Layer 8 of a small transformer language model trained on English Wikipedia (12 layers, counted from 0, width 64). Numbers have three digits each and are written without spaces.
A neuron's activation on a vector x is SiLU(gate . x + bias) times (in . x + bias), where the dot is the dot product.

Input weights of the MLP neurons that the questions are about. A number n stands for (n - 500) times 0.0013.
n4 gate (bias 0.023): 446491513463551448443570520833484493524392366692490381445582451607410481409646557624577660452447549494541285487424590458597468268515316510373699585411526574358444620251472488474458478657402370
n5 gate (bias 0.035): 552503503368515377441301506562643598461411481441591469375538467557509468364451547413329540550468324597480373515479497435623524571300348589690331356363464318458586424604461668380491605450409450
n19 gate (bias 0.083): 455634621524490351376487557657503527347528613543166503702610403418454445555494628370497716569542459456461404562471424678507433617609395500559441479419483387255573419425672569380607279647558350
n27 gate (bias -0.002): 487339447418471541484373659474231432275497442474571582470605352431380503400426478564392541599413586335451728405411490394537540465472344424413603640480473576225567227466349363366540336530588489
n29 gate (bias 0.019): 463628497416618361301589307497459432699360541491404536560301440584472552436524332635635373711497569578445402544463467572405421461381522522544506566442736314598524558533677626585456645522553590
n32 gate (bias 0.035): 514480441633462550482542437482701454475576519526513592525502598531559410574508608539445447403446502494410378502646431388613463483467441535550522375515385515445498508490598518506481474368496496
n37 gate (bias -0.049): 365586448405736349529400450709362631445430594363513441559363636382727286481449606620651599494503431607471644545500459543493457387575493474614376448433349684323494577435610453358642413520655559
n41 gate (bias -0.037): 490595456395353395333275531688244639657393747476389481656515408455439618464500503596500251443576600639444637460493474332469469405494407551500624539528351440525600381357361419401544424463709614
n48 gate (bias 0.075): 609503427522455516490380489545510643468523665261536483661633443762570371432554490490520551369650417490592333441531443549577637555480596353697517485972587402571627377497576403504556448323486703
n53 gate (bias -0.022): 367512519497519586444444291516264642541550482522642662487414465291588430491497509673605575353402632437497579640394509494500236359554555538615560560548427503625367398423497470497471798459450387
n55 gate (bias -0.037): 540703398538544344587580372467471587603428439364376353360580563588659640529397698688493580529600535574529462336569543599641559623608293423725214465281364546433291381517304373311478493679428586
n65 gate (bias 0.011): 531559592642532416513519444538398480432607387557523680670457558533683391512518527430368540633600668752513593490528373391494529543621690638554637665343606570241460503455340672455461383446333476
n66 gate (bias -0.032): 553594457434652566563493596326315610544469422517208692500543558407433627611494556715561448543448744600753321324477529333389517451404679591649426542497500444435587497433587606541581318557520550
n72 gate (bias -0.112): 456464481655574422307588396608519500483591650306515439606452656500579489507381622606525594422482489248617547526493337642492470602244450793285635472365297344460561478613496576232284652347626719
n91 gate (bias -0.109): 552551395284493569457477408233656711688602408583602424437380355418527565497554469306208490303578430414565521326543513417580587545484544556619642451425330462579525487572399411553590327507373504
n98 gate (bias 0.043): 378327596319486348489542532593588361492410461449442707409487629653619539453533615567292491548525513476635603497346495508452454473487347528399435595439585441512519666548399438648509497393539626
n100 gate (bias -0.086): 497452520524516282673536514391609483226546580503503393540440594437686474442599518464456321572577358548578659484598673338354450421607619437506576465571331479447405613563608361450423249444783451
n108 gate (bias -0.096): 496629420512718614405413730660492417444721545480516619532409512630375551606647340511538600353688634473284538508349345628350593752302208327432412648257440659513658323709631384439524524256516466
n115 gate (bias 0.015): 576531345289574491452577397555500310585551416416274339666385497512585456449500545364441487394513460435563378551590350649311241730337427510558468462533503483510341557528518572402700660600497634
n126 gate (bias -0.103): 397598590519314596597515396200267473588409497515446604621452569493470456690391559614680453511493392424529488843500471586409492327575338443316350687712176339512514400365463576728363570493541488
n134 gate (bias 0.026): 579464451654595377565540573395500490364378509460465450434520440598475548443686529437482536679770651476424510491589404388547428555367459419541577330385562545647500345500803289415535448438488717
n148 gate (bias -0.063): 300549489619567517348708463546618552583407450561434442385562293367439451427327672588493399283395623418518440294553576403550500481208287511527418413651601739245541577429411620590562659486345405
n152 gate (bias -0.039): 500465386585426596289706366350529493704436464366617475464340371522474576583352503512256646425641528487692408445425323379404437309665332366417366428500444555468610506491546440427378571458513538
n159 gate (bias -0.084): 343536344409530651389440510412595399570525405212674678705537407655606348414510607519337602328560370520417578679557493578339390518500716500628524331507353447339582597474282555503459446426557507
n186 gate (bias -0.096): 433562440415585608518630504674575636573547510390522667435383554435532629611703712304726444419577213390472597557603448718478619575561584421685390504588478638446479223459469469550594736596458621
n198 gate (bias -0.080): 557399511448492377633579567301550401629378578569488339430528543485562478668630546549607628313331427382432592275272623596670418400241646369529243257587350456508445383384312386655830455569500361
n203 gate (bias -0.069): 411520583370359608528339290510378332182607487493496543535708447384346415575466558554417522528459493527316427445272584601563310296639318584635472427543451565654560483602421487454377675282538526
n217 gate (bias -0.079): 389541599551437543514476660624681420701754391274496544525442356291397531317514553270480537451497354398406596546511565649611597615365166472503380631638589533542585396517377418525389577521692440
n225 gate (bias -0.018): 486426453696518308482736388721365463602449665630355521409582640538146553500521716390507500543528413388696306478406753337559548386552504423541279573578434447645531493507563469445548514717643535
n227 gate (bias 0.036): 511433621537566487486486390456633460438459343632375550533377329613458489589588518472564293601497484492643529612486604475586589653623310530424508377472445408434447511670632580375355544442535573
n230 gate (bias -0.047): 635350439515578588418599400443565585618527627633637510380556266493504679574434426371362545199599441593715530382471640525525402624517308464673338504585580474286309443326312510580460660274539653
n239 gate (bias -0.074): 422612493485708613511486578348529291503530608709697614289487570569475599609402591420524327795695389472610534468310395323536339341472363602449630542474518409488273383431421503368529514277368331
n4 in (bias 0.018): 506452458517399472588490624418467260515528451513359581573563353500358391612487533458535630448429349648497442601432532648331639356534409342475582614325556705390509642575496620470573341598396901
n5 in (bias -0.026): 483588562636337551624436529401503400619543389676342636385293581516617628453404434557533396534661549574380589452531470457580411283557369506438403515494389509617481494538444402394517537605539627
n19 in (bias 0.096): 500414510456484621682384319660635571445598463536530472612533377447651497388408409287246691559593531402567668611393316605510553401403396424488536372557750387312481516509578604447483519474655378
n27 in (bias 0.059): 484417354214513410491588393367481683453402544601500509446471474418392593488589585570637507516646366457466736399538331405430735507467536717416430315650462447555417634377624552555439695538509483
n29 in (bias 0.010): 275386623579564445360393584424438443495596489304756340527460563483453632460511451492368430442339500396638429413634443359290574528520530636519488410563394638446466330508468477541417448488480512
n32 in (bias 0.086): 506527474480573607524569589519551508389423437378541520555548533448532412441465605538440520408513444447454467530517433366487626547398514477608511502562544461539554396480439453462454530508563596
n37 in (bias -0.012): 503602401417430263635454544445500468512434500512325503469590287465329455482434276449660358380434669414485494328607413624453541684462471457515556536541528542420643339477463473693434497666656546
n41 in (bias 0.097): 533462536609515466557717466494660466537416354608404477330563335408660391385500559630445525632485535668574500398652480392615421585701608648599443465485449610448512518494500376552479366584396260
n48 in (bias 0.041): 455515423541640395463506541684426538566517560245292694577598509424565593518592511573509682555611538547364272665549470531602522474681705503593626490522624599553358569448306479478435482598549591
n53 in (bias -0.021): 324550400487383451434652609518521359378330393479466526534439469486579488370579545606471525669521352483438728407455565397638457456460597488706345663662534649484626387353424392423629488554428410
n55 in (bias 0.079): 437340393744573554363430479466483438541371534721666622297585435449524438575617578475519448433421568565602482527840445497388446634490497419322658290731544381645613708535449594493435480413444475
n65 in (bias 0.002): 411489397525638296359495486503473402609429688612564529503500450508481606652516576403492673492500591466519440486459474298459436654487525481549642569419448383512437497484275503420627586492551706
n66 in (bias 0.013): 326712369437541509551554549439426652473488667321599500610555552286532660685435423638414470599522503346503477443669478259500562513335418542654593544437568527566621446467556491422588671580617306
n72 in (bias -0.019): 580500507409455487339663439658412268546303608518529386241570654483624473613711363316206705423565406439572563524399561542521429507637511447470440686681578474314588548303561456589479406370465433
n91 in (bias 0.004): 559716603472595456553585585487417613475379423682647535607618513623330474584526435479742500540461659414262590444645561420369372587282691393541447318459583424486327542506468541383288434441608475
n98 in (bias -0.042): 348488566455590464543527440538551388406533448497620727500500518556650505557534488558534450508478430425589659674395409614375392585551591536378422604445548561492434366570398473635528605566567535
n100 in (bias -0.045): 536459407547625394327486486579489573316524408489555508423607646379582429495356333565611694531558400546436409483575473551469523326441523630293393563538596509470614456655479440395409494441575386
n108 in (bias -0.035): 355666561461483691466500682677267585564503592452567702500484632552383360714487614384654703500711363424477582486581662596376521511692489521352452410444411429433513379587567562414673429548625638
n115 in (bias 0.033): 503517439377517500624552551512692605541524424604545370444442163503497517426604489375361685425463567575551710564563514468494423698447366430525677518383480567535419514552677480353468606497572556
n126 in (bias -0.042): 433454395521510494456510340473585633269506459558559571647735448633565460450516519282715475665527305471540486564520553432551672336471395353378493680437428628614641614448282324311493473493587717
n134 in (bias 0.033): 467369414424537410393548626574509620454555334512674656488595594559444593485657537351491532454524438314524539534689491340578687307284516704430325448516383580580402497448453403484544606528621520
n148 in (bias -0.016): 594417572586529659425578337559464350386673555652605509583650530541444465703347620603402431487403453319393780457457542619543413521421568507622616472683540662621481455450385611537520693276366574
n152 in (bias 0.010): 484503671628400506484575750576360340503577456794702491529319442470586457506616344599640526550432430293463407544509479598398471556569565510563494721601424368414384460470373631414484394566616476
n159 in (bias 0.047): 476482458431253385395506428536366478449486483539434520445519620393271633192559585586343487455316544442512583548437685527577675443448403390523454577444353405464676461517520447567518662573545464
n186 in (bias -0.115): 442522372538582612461403490562579548614469457451537689606401410409311484442634485231500579408523371332536362497771519441377527510610375335491582632605689672735408403494643532537503493579435707
n198 in (bias 0.074): 424738699424320391576486575580388374552431477343482517507544372707549558401605575814430318510520533560445573448410598381648412416507661377470528493475612343258648606652394476405383472664300422
n203 in (bias -0.024): 565582525542323548422475297396399416529644573406649542405623538485509503497427710503382431400500542518417526578603314365525299437614326579539478271387468533741515380485332304436554652459488527
n217 in (bias -0.059): 558488602464404509549460593618453468544698509506551545472523481215381622457464662626306636320369399419457572231392461459528500552512455509559612559644678568460581583633419431311532654516528523
n225 in (bias 0.071): 398334564437299601535620412432414471450513480457405722597442536381418542437393609834791515525395609404409668340330407532507486616531537263628521319522414675496548377561290527525587504621489303
n227 in (bias 0.001): 503584470354476359481583414392456528556515533676469389604557536580358315360469520667586624508468555602484494522548300438484467582389606560654427598394538673482435521531453550453602626465374488
n230 in (bias 0.018): 426752516507406447357325571477675459620362430520378396460551587519612221436465631392576483552452491506610462569529580533464630517691578411447431573432540651607544461379454191387440341444338367
n239 in (bias 0.066): 589528555380484692439541526448604527548684482755520370487565625491594472264619389459333534462345503668506456506417447500539372679651334412485523507623594709594547471677461441418696545432551706

Each question shows a token from some text and the vector x that enters the MLP there. A number n stands for (n - 500) times 0.011.

"G": 570554496649617570551391456514511355551436454465474607497465473493552465400449536533478520454450393580460553507505339471583502506474521497990410420424448525491503525526599553459292553586552475
The most active neuron and its activation: n5, at about 1.9

"ti": 580521401635553433236551502619293413564531560581381529494659582460473525477501486397380543453621458506417495499472544554485302533566654496452717559363448627354496503493588398522474515439594614
The three highest activations, in order: n72, n65, n108

"in": 306594518471382322482465466499422553462442671560565657582553562595477615309479456440519320433454472582495464468479588576622560606508505487568625393429597430601450333384563562731453454566536402
The two highest activations, in order: n29, n225

"for": 716357487408340578431611484528496355515474551521565492584505365417605402387401503511537598473366425565539399383494423640399590445503497579614487289520559640526435601617444485542436410676640551
Which neuron lights up most? n152

"c": 489536374576662467506429546548485562464453592586613513681560534688662538459482651586657560642534545600465556517434592557621513466492532459717513479577440535523364576519641571462315624673483404
The most active neuron and its activation: n48, at about 1.6

"en": 729492553485521444316455357351471426250362384508612653487504554443576452369549486435560435516422562651528441384473339563565387570620487513612437373532534494432420463654476508496562534544407452
Which neuron lights up most? n203

"the ": 604514518470475732558528529485432475351524468507498553444252400487538575457542482666381305464394512558486561480559405364565633537451622469573373574422594403627352594422606436465414470604443652
Which neuron lights up most? n108

"an": 357482564509552488598390378422420355462374500579506490547663562570565475405433651504458368359562606476497638459622562666353558582717416381577681486487548399497513621592453502514440548584439613
Which neuron lights up most? n55

"8": 509503440501445344505354639542576595270591528649448581401516616530388393483487486367523470582540538400617451442546564582685607469426472472684607494448606340509292445563424434567487526395518603
Which neuron lights up most? n134

"from ": 424530503482480720516568403432463528375489466460547648386287371533432495482623413499462419387299557562457538538549547314502516569436578560743519503530582443551363606335428422468371554458431583
Which neuron lights up most? n53

"st ": 616581452514553794561532489396324567365614502351435540379306450402499516548596489546456352446325527502487602500476357537494576576453577468506462473492582412513364614472530457573384384679503468
Which neuron lights up most? n66

"rec": 575476372529461540563434204486311457589395578536648611538670587618407669463482540523558365548554540499458675481549523448479447522630312444598488391570536545594538409511354477538440568563570520
The three highest activations, in order: n203, n225, n55

"\n": 429432436466438698607397454660508630444580522548577633521258538451504452611542434460375495599429416530568628558432456442440531470523631332637361533491508476510235466532663506429522478597436513
The two highest activations, in order: n186, n53

"A": 519443537528541511401474375486629434342312336459456420474522443322442453344509546452498460491535350636513517586492427487469438451548564420664427446355545526411427522512614414536360544755720508
Which neuron lights up most? n19

"C": 616430467666590531494573594632474601382320312478510465541606585611549414514513485442508410599628622523417534676520500469669440424490663514680595559445584505591484423657623514485472459558638609
Which neuron lights up most? n134

"\n\n": 485414465501390650541492514540412591435576521621573585550246557479503492611536605492397423569305369539510694543509432432523558533498540336694347541526653554473356491519486310412516433561412532
Which neuron lights up most? n186

"str": 587601575547453729405577459398615365563530402676523498436537386491503505524304480563534596581466540431427502502540311471558499604515648326585306413489352491376432484504571462618559513618407422
The most active neuron and its activation: n152, at about 1.9

"pr": 576501438501566550313536413404554396611468437708655457645421307617503487387411524606512489553340475488523549534316421433478546647410365521675405626391382489415489551605565471458492574551551488
Which neuron lights up most? n227

"D": 676483526562550503410407529478504360544391379400523475499472482451450437400572425538611492522385383565582521542536254505507547501627551504891402334442387424542511599476578426496439541472560481
Which neuron lights up most? n29

"ited ": 585324462519493795548554529477391576511569672436467530456249623495444390479538417460418414460335536486605454390600566550563632606424571531620535529542610485427413526336499446528448571596447582
The most active neuron and its activation: n186, at about 1.6

"tur": 486353491511610396414371500613419489565555636449291501464575626631573418464411511358622405365426456396485523515371623448512500430594472610409437451493466406626533505573477319737395447610466468
The most active neuron and its activation: n98, at about 0.85

"a ": 496485503552546818459564504405501496273476453388339608447318434536530441583525524584292373447368504548408612465480469532487555524407513510558422462431621467587405655393570583483445523655496473
The most active neuron and its activation: n148, at about 0.87

"n": 380535494513611483371398489561433435498337463616565581376587661547612294420644386464442542535525622512480630724461504647505538450485476326411461572446350389502515493526440644480519483664483408
Which neuron lights up most? n98

"form": 452509543537441564465477609427499353489533532630462770572440422431540368429477372356573380454521422480493339317438410452590656530447410400525511490258413369426475391533499589549451633564468433
Which neuron lights up most? n5

"P": 500503552565582579550362553476349394344348383553506479486517603578492521421441425466549481625562493530336602674568443616651598474435385445724583441435534514549419397654712550482386494611548537
Which neuron lights up most? n5

"ord": 494484321357543418517388473510505478442375605494464629544300487517618501578364435429737631582466560437492468617574456577502548524504475530533471688277481436374557419636544505509515658620400418
Which neuron lights up most? n37

"N": 623553625525545461389417486420427403555397222460634553351418406446497341462568472460524525476507406535538652495563328591566577518515490356789418412475421426446540501590464490508370485572457560
Which neuron lights up most? n55

"fic": 402439443541497383412362552711359375529421622545586692635553598448540381557431492594420443508443683280472436578489595490545459514634530516618460439464372568519494507629542445614439655553574546
Which neuron lights up most? n225

"es": 424542455626445355485576606383505368378480558589362564494467604535598602400619482375445281585541558574454573594393380566573466623602392555561364496588561446364398499714544464558433523585562608
The two highest activations, in order: n98, n239

"oc": 669532523681327484483457595351464436594512465577594631574503480461700533540514609502603516558528792496471330493499522510484572391555667497461554567401530484617423558603536452605395591466511658
The most active neuron and its activation: n65, at about 1.5

"ec": 673484319555452556455465507446390401475387467653612625508550460650558591601409695601604364558473517426351562422551497508515451503520348505684447601477521603515413549461420439556344594511611672
The most active neuron and its activation: n203, at about 2.9

"l": 605446499479600656346568492435415447551484427609478509524514424570421517534352516528500635581572445629489688408595436537617650718490521393720425428520417672369417577442578514611433535503370517
Which neuron lights up most? n148

"ro": 558405423405513393279556520480387398409309438392507535443485516386606537443562547463512505561484477413472559720462437479432364467406589424453674557378628547389454718694496452360471526498535458
Which neuron lights up most? n72

"z": 532564452477664432461311509555443487500474530558426534449481440532435386437515689465593724525537566423352558718485547451543632626475584395696587551482546590346476572428730400529434546504523463
The two highest activations, in order: n19, n48

"W": 585429456599502462501417397456535429644439221548536466501319413482606419399589513541576476523371423499519507624514352482540671590421577497853473523464562484490516465454614476501466453549617426
The two highest activations, in order: n227, n108

"e": 320475408659566391541402624469452535330531604557476570502652661606539442434418596569478438589563482438503349521476713431620574574492531440618599430489624430465395410602597536585481613662457393
The three highest activations, in order: n48, n225, n66

"r": 520404512594396593354546341376464587729503590534587508544639511589592452424563553325481490423545519465436549522481502504712607539521475467375489722604291366534572470518610425452364504548538468
The two highest activations, in order: n126, n72

"ig": 549519460603566562597395386499351405485375609414508607493365505522608424468553399483737499492640539564406543613563425331406489391386543596626491319458317557491633516405589462367434558434550505
Which neuron lights up most? n134

"be": 463560338470429486611276479440448540410412589621517456477655627489562460490437624340474545530405476408582550536493502414497657401433469433457584519475692362368464386437469441528423679688506342
The three highest activations, in order: n27, n19, n126

"a": 400582565642460568336551516432695375343438365479669486441492457456619426456347493448365466458459433477439525542593505439316513558545426428664400393470489543342365517416441517571446519664647557
The three highest activations, in order: n152, n32, n230